Layer 2 of a small transformer language model trained on English Wikipedia (9 layers, counted from 0, width 96).
A neuron adds its activation times its output weights to the MLP's output. To switch it off is to set its activation to zero at one token and run the rest of the model.

Output weights of the MLP neurons that the questions are about. A number n stands for n times 0.013.
n14: -18 25 -5 3 -37 20 43 -2 44 -4 -25 20 2 -45 8 4 -6 12 -16 11 4 1 4 15 8 -8 -8 -11 19 -9 -18 -23 15 -38 7 -33 27 -2 17 16 -38 2 20 1 -37 -23 -3 6 -32 -14 15 18 22 -33 23 -11 0 -28 -13 -6 17 -26 22 -28 -15 17 12 7 0 6 27 14 17 20 -1 11 3 5 22 18 6 20 10 -20 -13 -12 -21 -18 1 14 1 12 13 -17 14 -28
n32: 27 -3 19 -4 -4 21 2 -7 -17 24 -7 26 -12 22 16 11 28 14 -9 -7 26 -45 18 4 29 1 6 -21 25 -19 -13 14 13 2 -4 -27 -38 -12 5 -44 7 15 -11 -2 -23 28 8 21 40 3 -9 4 -1 -5 -28 -24 0 6 8 -21 0 18 -4 -17 -16 -25 1 -11 29 33 12 -23 -6 4 -26 -15 11 -22 31 -30 -8 -10 -46 15 -13 -7 25 11 17 -3 -45 27 23 -14 -2 -14
n35: 9 -1 9 6 -4 19 14 6 10 -34 -17 27 26 24 -24 -7 -7 -41 40 -7 1 38 26 -37 4 -33 -47 11 8 14 -7 19 17 20 -51 -38 2 28 -6 27 19 22 -24 -9 14 3 -20 -21 -2 -20 44 -5 -1 -2 22 -13 -7 -20 -23 18 -5 -14 19 43 4 7 14 -32 -37 -22 22 47 -13 -17 23 32 -22 6 -7 -9 -2 -10 -15 -11 25 16 14 -34 -7 25 -11 9 -14 50 -41 -35
n70: 26 -11 -17 -22 -4 16 0 19 -30 -35 31 4 17 -12 -36 28 -6 -20 17 17 -45 -44 -7 62 -22 -9 7 -21 -21 -7 -8 16 -2 26 3 25 33 -3 -9 12 -6 -12 -16 -5 3 -11 30 -67 -30 -14 12 -5 15 3 24 19 11 10 28 -11 10 17 7 -2 11 0 -13 23 18 -12 -18 24 11 12 -17 -10 -26 2 8 -41 14 48 15 3 24 -19 13 -6 5 -12 -1 -7 -38 -1 45 8
n72: 24 -53 -9 13 -37 -51 -14 35 -19 18 -16 21 48 32 0 -16 -19 15 6 -1 -6 -3 -24 0 -12 -26 9 -7 -23 11 32 24 16 30 11 -22 1 39 15 -21 0 -22 24 11 -14 -8 11 10 13 11 8 38 13 -9 -2 21 -10 -10 3 -26 34 4 -7 18 -9 23 -9 -14 -5 16 4 -20 51 -20 -15 -5 -10 15 50 -22 8 -4 -17 -14 4 -17 -7 -1 9 -22 -18 -16 1 -14 -8 10
n101: 7 -6 -6 2 1 1 -19 -19 -18 30 14 -2 -11 15 -3 26 22 -27 23 5 38 -54 -17 8 -54 -21 -10 5 -2 -64 -15 -18 -10 -11 24 22 28 4 -47 15 32 -14 12 -8 9 8 12 32 -11 19 -3 35 0 -35 22 36 -4 4 24 25 47 6 -4 -39 24 7 0 24 42 -9 6 43 -24 40 -27 1 -41 -11 21 5 24 -33 5 1 7 -19 -15 -29 -15 -12 -15 0 -14 11 -21 -24
n132: 5 17 15 3 3 -8 -24 8 15 19 19 -6 36 -1 -8 13 -23 -18 12 32 -37 -25 -21 -40 19 20 29 -18 -8 -7 -25 28 -33 -25 -8 15 36 16 23 9 -15 -9 -6 -2 -36 11 -3 -1 11 -58 -7 3 23 -25 -16 8 10 13 -7 0 19 25 15 24 23 -1 -28 3 -19 -14 -34 3 -30 5 11 19 -24 -3 9 -1 38 31 11 10 28 -1 -33 -11 -12 5 25 18 1 -66 16 -22
n178: 24 -33 -62 9 -18 -10 -1 -34 2 -14 13 -31 20 29 47 -2 5 16 -18 -26 94 1 14 -5 -6 20 19 -28 11 -26 -18 -25 34 -53 -4 19 -79 15 -18 -7 34 52 -22 -15 42 23 -14 20 -10 47 -54 -15 1 25 -13 -65 -18 17 15 33 -23 3 -27 -33 18 13 6 -15 1 32 -21 13 -15 -8 46 1 3 8 -22 -75 -29 21 -9 -2 47 -21 68 13 -21 16 29 15 -29 21 0 -5
n200: -2 -42 6 23 4 -9 -20 15 14 -6 23 8 -71 -12 9 -5 9 24 33 -14 -14 38 -10 46 -24 -14 -19 -34 13 14 12 -12 -4 19 -20 18 -33 13 18 17 24 16 24 -10 7 -10 14 5 11 1 5 37 22 4 8 -20 -13 -25 38 21 6 -8 17 -14 -38 -18 22 -24 16 5 -26 -1 7 -14 -17 -17 -26 -15 -42 2 -2 5 1 -12 -23 4 -19 -9 28 32 -13 -16 29 -7 -43 40
n241: 7 7 13 -19 42 -32 -2 -13 -44 -7 43 -9 -12 1 -34 5 16 -37 34 1 6 -32 3 -37 -27 15 -19 -18 -28 -2 7 -16 -9 9 -5 -15 5 -24 7 14 -2 2 -13 -8 -27 -1 11 29 -9 6 42 1 15 -3 -14 -22 1 32 10 19 37 2 33 -24 -1 15 -46 -13 49 4 15 9 6 -8 -19 10 -5 14 13 11 7 -12 -10 -14 21 8 13 37 -10 26 4 3 -8 -2 11 4
n243: 37 -17 4 -6 -28 19 10 -7 -32 -24 -3 -3 2 9 -27 6 17 0 -5 -38 49 -22 3 -6 5 11 8 -9 33 7 3 39 37 5 -23 13 19 -9 14 -13 13 1 -26 -39 5 11 2 -36 -13 15 5 -13 -13 18 19 46 -19 0 10 -2 -47 -34 -23 10 -6 10 -34 17 19 14 8 -13 -4 -27 -15 -20 4 13 14 22 11 -13 1 12 -6 -1 25 -17 9 -29 -11 27 10 21 -13 -17
n246: -36 11 14 -30 23 -4 18 -15 -24 -6 -5 18 -21 13 15 -10 -6 -14 -24 13 9 -3 -8 -7 -10 5 17 20 -18 -9 9 -30 -2 18 16 -46 -8 -48 12 -35 7 -6 18 -21 -9 5 -8 18 21 20 29 -6 1 42 -26 -23 9 -1 6 30 -9 -13 9 15 35 16 -30 0 7 -22 -1 -7 -26 42 5 10 14 -21 -4 -7 31 -37 -21 -6 12 0 19 -11 -2 25 51 -5 -1 17 3 -13
n255: 18 -9 0 -22 -3 17 1 -21 9 -23 0 -4 -14 -13 -50 16 12 -10 28 -14 -3 36 16 -7 -4 46 -3 -3 65 -10 -16 -10 39 -5 6 26 -17 -13 6 -25 -15 11 -9 -6 -6 -6 22 7 33 -20 10 5 9 26 -15 20 9 -12 -14 35 -20 35 -10 -5 -28 -19 -41 21 16 -1 -23 5 -35 -22 4 -6 -3 8 11 -16 31 -2 -8 12 -46 -8 -20 46 15 20 -11 17 -2 2 -6 -1
n296: 48 11 -1 -8 -21 5 19 -14 -10 38 18 -6 23 9 25 0 25 -6 -8 -2 21 -11 -4 2 -21 21 -2 6 20 -25 -6 4 29 -13 30 -4 11 3 17 -6 3 -25 4 -4 -28 -6 5 -18 -12 5 -33 -6 -17 -5 -16 -21 8 -12 -15 -3 18 8 9 -36 -5 19 -17 1 2 28 -4 -35 8 -16 -39 2 27 -1 19 7 -11 -8 9 -22 -2 -3 -5 -24 25 2 -25 12 20 1 9 -18
n344: 34 3 24 2 -3 -7 24 -22 -5 4 26 9 26 -35 6 -11 29 39 -1 -17 0 13 5 -4 20 -5 -8 -6 -3 -19 -36 7 16 16 -53 -14 -6 7 14 10 24 -8 17 -2 13 6 14 -8 -25 26 -6 20 12 9 -7 8 1 -20 -18 29 -23 -21 15 -34 8 -15 41 2 7 -1 -9 -3 -40 35 -27 3 -4 -13 15 -23 -14 -44 7 12 -44 -4 15 -15 -20 20 -27 43 -14 29 13 -1
n379: 32 32 34 -8 32 -4 -24 -3 8 -12 36 29 -43 -1 1 -23 9 -32 -14 -5 12 -3 -35 21 -20 34 -16 -23 3 -22 -10 16 -14 17 -1 19 3 9 -21 -7 -7 9 -25 -24 -44 11 33 -49 -4 13 9 9 -2 -6 -32 -3 6 48 -13 0 12 38 -3 -19 -5 9 12 25 -39 9 -4 8 -3 2 30 -16 22 -8 -22 -1 6 8 22 26 9 37 0 22 -11 5 -11 -3 -49 -16 -11 22

Each question names a token from some text and the token that comes next. It shows the activations a of the neurons there, in the order above. A number n stands for n times 0.031.

Then comes g, the gradient of the next token's log-probability with respect to the MLP's output, scaled to length 1. A neuron's effect is roughly proportional to its activation times (output weights . g). A number n stands for n times 0.0047.

" were", then " spoke"
a: 7 25 -2 -3 -1 -1 -5 -5 -1 -4 -4 -5 4 -2 0 -2
g: -25 8 -5 -29 8 -2 27 -3 42 -1 21 -12 -27 1 7 -14 -9 1 10 -40 17 9 -28 -2 36 -2 -16 -11 -18 -18 -48 21 6 12 -9 -57 -32 13 -5 -9 -18 8 -23 1 21 34 -16 20 -25 -11 1 10 6 -15 -9 2 16 23 33 15 38 -4 -33 22 1 4 18 13 -6 40 37 18 13 14 5 -5 14 -5 -41 -2 35 -21 -10 -22 -16 15 -5 7 31 -18 -37 -16 61 -39 -4 8
Switching off which neuron hurts the next token most? n32

",", then " comp"
a: 31 -4 -1 -5 -1 -2 -5 -5 -5 -4 -2 -2 65 17 -5 -2
g: 6 1 19 21 -4 10 -12 26 -19 18 -25 38 7 -9 -14 -63 -26 -12 14 -16 -1 2 -7 -31 -9 1 15 -42 -14 -20 56 -15 10 4 8 14 48 -3 -10 17 -37 12 24 -4 -21 -40 -26 13 3 -34 46 23 34 -47 12 -3 22 -22 -10 5 12 -4 -3 -6 -38 15 13 -14 23 -17 28 3 23 31 -4 4 -22 5 -27 -11 14 -4 5 4 6 -11 -21 -18 6 -4 24 2 47 20 -17 4
Which two neurons, each switched off alone, lower its probability most, in order? n14, n178

" Science", then " and"
a: -3 -1 -1 -4 9 0 -5 0 -5 -3 -1 -3 -4 -2 -4 -5
g: 12 -10 19 -11 -23 10 -17 8 -31 0 1 30 34 -12 15 4 12 2 -8 -6 16 -28 -14 -6 5 4 43 -14 -19 3 17 9 59 -1 53 18 -18 4 -6 -13 -17 12 -13 -13 19 -10 2 -1 -4 -1 14 8 -20 -34 0 23 -18 1 0 53 -4 -5 -14 11 -68 7 12 -5 17 38 -7 -13 20 66 -5 -12 0 -5 -9 -4 -51 -30 -19 -25 -1 -19 12 18 -32 -8 -26 10 16 -42 8 24
Which two neurons, each switched off alone, lower its probability most, in order? n72, n132

"pa", then "int"
a: -5 -1 0 -1 -2 -4 9 0 19 0 -5 1 -2 -4 -5 15
g: -1 0 3 -17 -12 6 -19 20 32 -10 3 12 28 -37 23 -25 -22 -3 33 -50 2 25 0 12 -31 -2 -15 -16 -5 27 -15 -32 -3 18 57 -24 -11 27 -25 21 17 -19 7 -48 -32 -14 -12 -10 32 4 -4 -28 -3 3 -13 14 16 -39 -7 -9 17 -35 25 -2 35 21 7 -9 28 -20 -4 -6 29 -38 15 25 -28 22 17 -23 17 23 -14 20 -10 10 19 21 -1 5 6 10 -2 8 -51 31
Which neuron, switched off, raises the next token's probability most? n132

" to", then " win"
a: -3 6 -2 -4 -5 -2 -1 -5 -3 5 -5 -2 -4 -1 -5 -4
g: 37 -24 -22 -21 -23 13 22 -3 19 5 5 -23 8 12 -15 -27 -26 9 1 17 -6 -10 7 -22 3 -5 -19 -20 9 0 39 13 28 17 -7 -8 40 10 -26 10 3 -1 11 6 38 40 -6 -3 -16 -29 -21 -15 -17 18 -3 36 -12 -7 24 29 25 18 -23 -34 72 0 -42 -19 45 2 16 -1 -29 -6 5 14 -24 0 -19 26 8 -35 -36 -22 -13 7 -11 0 -34 -39 -3 16 19 28 13 -14
Which neuron, switched off, raises the next token's probability most? n243

"—", then "from"
a: 65 3 -1 -1 -2 0 -5 -2 -3 -2 -5 -2 -5 -5 0 -5
g: 5 -73 -1 -1 3 35 19 2 -7 17 0 -5 -14 -4 14 20 -23 -46 13 0 -24 -3 11 -13 8 -24 10 13 49 -13 8 -13 28 24 8 -14 -30 16 32 0 8 -14 -11 -7 2 42 30 -32 5 1 -18 -39 10 -12 36 10 8 -11 -17 17 2 4 -13 -48 13 60 -8 34 14 -5 16 -1 44 -15 -22 15 -32 -2 -24 3 8 -22 14 -39 16 1 -18 3 -23 -16 -17 22 17 0 -8 -2
Switching off which neuron hurts the next token most? n14

"st", then "itch"
a: -2 -5 -1 -1 -1 53 -3 -1 25 57 -4 0 -5 -4 20 52
g: 61 0 -21 7 -5 -27 -11 11 14 22 -7 13 -44 46 -45 -42 3 19 35 38 12 -14 -2 -15 3 1 -4 4 27 46 -26 1 -22 0 -10 6 -8 -7 10 -2 1 0 -17 -14 -23 -14 -12 -1 -26 -11 17 -14 35 -46 -10 2 2 -12 18 30 -9 21 -13 8 10 3 12 30 -60 14 0 45 -14 -9 4 2 -7 -7 47 -29 0 -1 -7 -14 -10 -29 -15 13 23 -38 -7 10 20 12 21 6
Switching off which neuron hurts the next token most? n379

" communities", then " that"
a: -5 -4 -3 -1 -2 -1 -5 -1 -1 26 0 -3 -5 -4 -2 -5
g: 7 13 11 -10 34 16 -6 -10 5 25 9 19 14 -26 11 -2 28 -14 6 1 -5 19 -30 -48 13 3 14 -13 -24 -38 -23 -10 -4 20 -6 -29 -44 -13 3 17 -29 19 7 24 -40 13 -14 54 28 1 9 12 11 -21 -45 -21 8 -2 -3 33 -18 -19 -28 -31 -10 -1 -11 -19 -20 0 32 -32 46 0 -6 -3 -16 14 -53 19 -3 15 33 -12 9 7 -10 6 -10 31 6 36 6 18 5 44
Switching off which neuron hurts the next token most? n241

"ised", then ";"
a: -4 21 17 -1 0 0 -2 -1 -2 -1 -1 -5 -5 -3 -1 -4
g: 14 30 14 48 25 11 3 -32 -13 3 40 22 -19 -9 -2 5 -12 24 -18 1 5 11 18 -10 -18 4 15 24 45 -26 9 14 5 3 -10 -9 -36 23 -20 12 14 6 -36 -32 13 -7 6 -9 -11 37 -9 -40 16 -28 -29 19 20 -45 -15 -29 3 42 0 24 11 -3 -23 11 -21 -29 -13 27 -40 0 7 -14 -17 -29 -11 -49 13 2 -16 -9 14 35 -22 11 -9 37 -10 11 15 10 34 -22
Switching off which neuron hurts the next token most? n35

" in", then " a"
a: -5 -5 -1 -5 -5 -5 -4 -1 -5 26 -3 -5 2 -4 73 -3
g: 26 -13 11 2 -9 14 0 4 -21 14 -63 -11 29 12 -14 23 12 23 4 8 22 -6 1 -37 53 5 -23 31 4 -3 28 21 0 3 -34 -33 3 12 19 8 -5 -8 10 -10 9 -8 -7 36 8 16 -13 35 -15 -28 -24 6 19 8 5 28 -39 -17 16 -3 -18 -23 -11 -16 -1 -16 -13 -38 -33 3 24 9 -3 27 48 -13 0 3 28 13 3 -13 -41 -23 2 -2 -32 -45 -10 39 36 -29
Switching off which neuron hurts the next token most? n344

" O", then "b"
a: 31 0 -5 0 -2 0 0 -2 -1 -5 -1 -3 -5 -2 0 -1
g: -6 6 40 23 -2 -10 48 -24 17 -18 -19 -19 14 -17 -1 -26 7 10 10 -22 -29 23 16 -14 -23 -36 13 20 -18 -15 11 -12 9 11 -30 12 4 -28 -9 -8 14 27 13 34 -5 -12 -37 8 20 -19 -9 -6 -34 27 -9 -7 -15 -10 -39 -27 28 14 40 15 0 -10 -12 -27 0 -2 21 11 38 -9 -20 17 46 17 20 5 -21 -35 32 5 35 15 -10 -34 10 17 39 19 6 -31 -22 -39
Switching off which neuron hurts the next token most? n14

"es", then " used"
a: 0 7 -1 -2 -1 -1 -4 -2 -4 -2 -1 -5 -2 -5 -4 12
g: 43 9 -16 9 -4 -11 11 -44 -18 20 17 -5 22 -6 9 -26 43 -4 30 21 -4 -19 6 -5 -30 -29 10 42 27 8 26 -13 -28 -4 -1 -5 0 -26 15 21 -38 -5 -18 -20 55 -28 6 -21 -4 16 36 -28 -21 -26 13 26 17 -12 -23 26 -10 -21 -8 -8 23 13 -24 11 5 -9 44 -26 20 -43 5 9 -18 1 -3 -30 16 -1 27 -33 -13 -14 -21 23 27 -14 -7 21 4 -29 27 18
Which neuron, switched off, raises the next token's probability most? n379

" E", then "IS"
a: 28 0 -1 -3 -2 0 -2 -1 11 -5 39 -4 -1 -4 -5 -5
g: 30 -23 23 -43 -28 8 -17 14 -21 36 7 25 -27 -22 15 -2 19 -10 -5 11 11 -19 -7 8 -40 -25 11 58 -1 28 26 10 10 5 14 -36 -1 -8 6 -9 -27 -4 -25 -40 4 30 -10 -18 19 10 6 -10 39 29 7 10 9 3 14 23 -20 9 -3 5 6 14 -6 -3 -45 12 -16 2 10 -23 -34 -43 -25 28 11 3 -3 -7 -31 -33 -28 36 -2 42 -21 -15 24 -12 19 4 42 1
Switching off which neuron hurts the next token most? n243

" the", then " distinct"
a: -5 -1 -1 7 -4 -1 -2 -4 -3 0 -1 2 0 6 -5 -5
g: 2 28 23 1 6 1 -31 4 19 13 -36 8 -27 0 -43 -17 -11 -6 39 30 -2 11 -39 -28 36 2 1 7 -23 9 49 31 -8 11 -8 -14 28 -22 25 -11 -15 -31 1 60 -33 -9 -12 43 -6 13 7 12 26 -3 9 9 42 -40 1 14 -32 10 10 -6 1 -4 -4 -26 -16 -18 -24 -37 -7 23 25 -25 4 6 -19 -23 34 -17 13 17 -15 -6 -34 14 11 -14 -15 -5 14 22 16 -18
Switching off which neuron hurts the next token most? n178

" as", then "k"
a: -2 -3 0 27 -5 60 -5 -4 2 2 -3 17 2 -5 -3 12
g: -8 -1 25 7 28 11 36 20 18 17 -23 2 -2 19 -15 3 4 -9 -29 1 -19 5 25 23 -50 -15 47 -18 -6 5 -36 9 -54 -10 12 1 27 -14 -21 5 -21 31 -8 28 -39 6 25 5 17 -17 -21 -31 -19 -6 27 15 -28 -8 20 17 20 9 2 -32 32 -1 36 14 -3 -16 15 33 -3 18 -15 -7 -11 -12 16 -32 19 -4 -31 -37 16 -1 -20 -38 10 12 -19 -19 -8 55 -18 8
Switching off which neuron hurts the next token most? n101

" University", then " in"
a: -5 -5 -5 0 -5 -1 -4 0 18 -5 -3 -2 -5 20 -2 -3
g: -28 12 8 -27 28 -20 4 9 17 19 13 1 -7 8 8 -74 11 -29 -18 -15 6 -31 18 22 21 -4 10 4 -19 10 13 -4 10 50 35 16 -21 -13 15 31 2 -15 5 22 -24 -38 17 -12 1 -20 -28 17 9 -31 3 -31 12 -14 -22 -21 9 12 35 -21 -28 12 5 8 0 -6 -4 -2 52 -18 -10 3 36 5 -5 3 50 33 -8 -14 8 2 26 13 0 34 -32 -30 -13 -20 -34 -20
Switching off which neuron hurts the next token most? n296

"Cornell", then ","
a: -3 -2 -3 -1 -1 -1 -5 0 19 0 -2 -3 -3 12 12 -3
g: -1 -43 -31 -1 -5 6 16 -11 -10 51 -20 -25 17 19 -20 -12 28 25 20 -47 -2 46 3 14 2 8 -2 24 61 -31 8 10 23 15 34 39 -14 43 -9 -28 10 -25 -22 -9 18 -24 -10 27 -8 -3 -22 -17 20 -5 -15 15 -32 11 -40 -11 0 15 -2 28 -8 -27 -6 18 3 -19 18 15 -35 3 27 -3 35 3 21 -9 -12 -17 0 16 -28 -20 -3 -27 11 17 -31 -11 -15 -3 3 -16
Switching off which neuron hurts the next token most? n296

"d", then " The"
a: -4 -5 -4 -4 -1 -3 -5 -5 0 -1 -2 -2 -5 -2 -4 -1
g: 11 22 -78 -22 36 7 -16 32 -11 -16 -27 -14 -7 0 5 5 -20 22 -7 -16 -6 34 -6 4 47 6 -16 -20 -11 35 40 -13 -1 20 -19 15 8 10 -12 -17 7 -2 -32 6 -17 -45 7 5 16 23 -5 -12 9 12 31 -17 0 -20 -33 -45 -12 -33 35 18 -1 -30 13 -17 7 48 34 16 -17 30 4 -4 1 -4 -29 1 -7 9 18 -13 -17 -6 27 19 -25 27 5 -22 2 9 -6 25
Switching off which neuron hurts the next token most? n132

" held", then " until"
a: -4 -5 -2 14 -2 -1 -2 0 -4 -2 -5 0 -2 0 -3 -5
g: -19 -11 -9 -4 -14 28 9 -34 13 -1 9 -40 17 -42 -2 17 -31 -6 7 -27 2 29 10 38 -8 -8 0 -18 -11 27 52 -1 5 -27 -4 9 18 3 -20 -5 -35 -9 34 -22 13 -1 -5 2 -5 -2 12 -13 13 21 35 -37 8 -23 46 -4 4 -4 -32 4 17 -1 36 -54 9 30 -13 3 11 3 -12 28 -14 12 11 -30 -16 45 1 16 -15 14 26 -32 7 -18 6 -42 -30 7 47 -4
Switching off which neuron hurts the next token most? n70

" the", then " best"
a: -5 -2 -1 -4 2 -1 -3 -5 -2 -2 -1 1 6 2 -3 -3
g: -5 -13 44 5 8 33 -33 -10 -7 -22 -11 18 -18 17 -26 -20 -45 -21 49 -6 -12 -24 -19 -32 -11 11 -5 11 -28 18 39 19 9 19 -17 -30 62 -28 -24 -13 -1 -13 7 38 -18 -11 3 26 35 -38 35 22 14 1 27 6 -20 -38 -1 -7 -26 -10 32 11 18 -6 8 16 8 16 -5 26 23 12 45 2 -5 27 -30 -11 -3 -19 -2 -3 13 -4 -21 -6 -16 -12 -17 -20 7 -1 -12 21
Switching off which neuron hurts the next token most? n178

" that", then " public"
a: -1 27 35 -5 -1 -5 1 -1 -5 4 -1 -4 10 -5 0 -5
g: -6 -30 -27 4 -8 -15 19 -10 -42 -27 31 33 -23 -14 -27 -2 -19 -22 -13 -7 -13 1 -23 -15 38 -22 11 1 -41 -21 5 7 16 -11 16 14 39 33 -15 -15 -29 0 -9 -30 49 5 -26 -22 -10 1 29 17 -17 24 0 -14 -17 -1 45 -19 19 -24 -3 13 -2 26 15 -18 -20 28 20 15 1 29 -21 28 -8 15 -28 17 31 3 44 12 10 20 -16 -32 -11 39 45 -10 -15 -3 5 -4
Switching off which neuron hurts the next token most? n35

"digenous", then " body"
a: -4 -1 0 21 -1 -2 -3 -2 -1 -5 0 0 -4 4 5 -5
g: -11 -18 9 -5 -6 -26 -40 21 9 0 -30 -28 10 30 1 -5 37 14 43 4 25 6 -6 4 3 -55 -24 10 -7 -5 10 3 10 43 -27 -5 12 57 -4 34 7 18 -8 -42 -23 19 26 0 -2 -9 11 -3 6 -34 -7 11 7 3 14 -34 14 3 49 -32 -8 19 -14 -16 -32 14 18 -1 -23 -37 12 8 -43 -5 33 2 38 -12 17 10 13 11 18 1 -25 -29 -3 -11 -34 -15 -13 21
Switching off which neuron hurts the next token most? n70

" ", then "estimate"
a: -4 -1 -1 -5 -1 -2 10 -2 -1 1 -5 -2 -5 -3 -3 -5
g: -4 0 60 -9 0 3 6 5 -36 -18 1 31 -49 32 -21 -16 -2 -15 -14 10 -22 5 -25 3 46 15 -31 -5 11 20 13 -51 -34 -12 -1 -21 29 18 8 -14 26 8 -2 -10 35 4 -18 10 45 12 -27 7 -17 -8 -17 -16 62 15 2 -14 18 -14 16 14 -8 31 12 28 11 -8 -15 14 -22 2 11 -16 -4 -40 -31 -10 31 4 -5 -29 16 -15 -22 -13 -1 4 18 37 8 -5 -4 -27
Switching off which neuron hurts the next token most? n132

" across", then " the"
a: -5 24 -1 -3 -2 -5 -4 -5 -1 5 -1 -1 11 -5 63 -5
g: -11 21 13 -11 -7 4 -15 34 27 12 -43 -8 10 41 -10 -5 37 -11 -24 -34 8 -17 -16 27 12 -8 2 -77 -33 -2 -12 -4 28 8 16 -6 0 48 -1 -29 27 10 19 22 -24 -49 -13 21 32 6 0 30 9 17 -1 -37 1 22 5 2 34 -18 -13 -25 -43 -10 -3 9 24 6 -27 -21 3 -14 12 -10 28 7 -26 -10 2 -31 2 -10 30 -13 29 19 16 -16 -8 10 1 -2 -9 13
Switching off which neuron hurts the next token most? n32

"s", then " range"
a: -5 45 -5 0 -3 -5 -5 -4 0 25 -2 -5 -5 -2 -4 -4
g: -29 17 17 -9 36 -7 -5 24 10 -21 20 -5 36 25 -12 -11 24 -11 10 -9 -22 6 3 -4 -43 -11 10 -5 -27 17 -4 -20 -5 -32 -6 6 40 -29 -1 38 -23 19 25 0 33 63 -19 14 0 4 4 -27 32 0 23 -16 18 -6 -15 9 -25 -29 16 -27 40 12 -12 -9 -27 -1 -37 -16 -11 15 -24 -4 42 -40 -16 7 -3 -29 -29 1 15 27 9 -2 -33 43 20 -7 -5 -5 -23 19
Switching off which neuron hurts the next token most? n241

" that", then " explain"
a: 23 44 -1 -3 -3 -2 -5 -1 -5 -4 -1 -2 29 -3 0 3
g: -11 -33 -7 -3 2 18 -9 15 29 20 15 3 13 22 1 -26 -5 -5 39 1 -14 -25 -11 10 16 6 -11 -21 24 -10 56 7 11 11 -3 7 39 -43 11 0 -5 -11 -33 -14 -27 -2 5 -11 -8 -18 11 -1 -9 -8 -10 21 25 -6 24 3 0 5 13 10 41 -19 -28 -5 17 4 24 18 -94 4 -25 -19 -20 4 -9 5 19 29 -26 -33 17 -5 -23 -13 -25 -44 29 45 15 -4 24 5
Which neuron, switched off, raises the next token's probability most? n132

"s", then "mo"
a: -1 -3 0 -1 -2 95 -2 0 1 64 -5 47 -3 -4 6 -4
g: 6 26 -27 -3 35 13 43 3 -25 -41 39 -4 41 -27 19 -9 6 21 9 -13 -43 41 15 -2 -16 -50 -2 31 -16 -28 -7 27 16 -22 1 -25 -10 -9 13 4 -1 9 -33 14 1 7 40 38 12 -15 11 14 -3 10 -12 -30 18 31 -48 15 -25 -6 -9 -16 -13 -2 -3 13 10 11 -9 -27 -16 35 -4 25 -3 1 -24 -21 -23 -1 27 31 16 3 -6 -8 12 3 -5 -22 24 -1 -34 -41
Switching off which neuron hurts the next token most? n246

" and", then " applied"
a: -4 -2 -2 -4 2 -2 -3 -1 -1 -3 -1 -2 49 -3 0 -5
g: -4 -2 -19 23 -8 -7 8 1 10 28 22 -9 8 -30 26 -38 19 11 10 -20 14 -3 -16 -46 17 29 -21 -35 41 4 -36 -12 2 -4 -28 -40 -18 13 -15 -11 -15 39 -55 -32 10 1 -18 -24 0 -11 14 -8 2 33 -7 38 -15 -3 -13 -9 16 16 -18 -2 -33 19 0 14 1 -18 10 1 -6 0 7 22 1 30 -14 -20 64 6 19 -15 6 -28 21 -15 30 -11 -1 27 49 -10 30 14
Switching off which neuron hurts the next token most? n255

"ed", then " are"
a: 6 31 -3 -5 -2 0 -1 -4 -3 -3 -2 -4 -5 -4 -5 4
g: 2 7 22 -1 -3 -35 10 19 -3 -18 16 -35 -5 26 -47 -18 46 12 -11 -20 14 -2 -15 28 -28 -11 12 20 4 -22 9 -21 -12 19 -25 34 -26 4 -15 14 -18 5 11 6 33 20 26 3 -3 -4 22 14 -17 4 34 -9 -5 40 6 -19 18 -25 -44 -36 -3 1 8 69 18 -9 4 -14 -26 16 24 9 11 -22 -28 -14 21 -24 -2 -1 37 15 1 -53 -23 11 -37 -2 -22 15 2 10
Which neuron, switched off, raises the next token's probability most? n32

",", then " Ron"
a: -4 -5 -3 0 -3 -2 -5 -1 -2 -4 -1 -5 36 5 -1 -2
g: 33 4 -10 -9 10 -2 -61 17 62 8 -40 -26 9 14 37 11 -22 39 -11 22 15 -10 -7 -33 -23 0 5 -17 -15 2 33 -22 -29 8 12 -26 10 -2 -1 33 24 -23 -15 27 24 -13 14 10 18 -9 10 -18 8 37 -24 -27 1 10 8 -31 -10 -35 -16 -25 -5 12 -5 23 -18 21 13 -19 -48 15 34 -1 -35 -13 -1 -9 -7 7 22 -24 -5 42 14 -9 -8 8 -13 -17 19 13 26 5
Which neuron, switched off, raises the next token's probability most? n255

"a", then "gg"
a: -1 0 -1 -5 -2 4 -1 -1 19 -1 -5 32 -4 -5 -4 -5
g: -16 32 18 35 36 -43 14 -5 29 19 9 16 -3 -6 -1 36 22 -23 -16 -14 -17 9 6 14 -15 -23 -17 -17 -54 -15 13 22 -8 -9 -29 34 18 -42 3 15 11 2 -11 7 -11 -50 30 -38 0 -33 -7 33 -22 -10 -16 33 12 17 -5 21 27 12 12 -30 24 -13 15 -23 -7 -3 28 5 -10 3 -1 31 -13 11 -16 1 21 41 -33 -29 24 -31 -8 -13 -26 -23 -11 3 -12 27 7 18
Which neuron, switched off, raises the next token's probability most? n246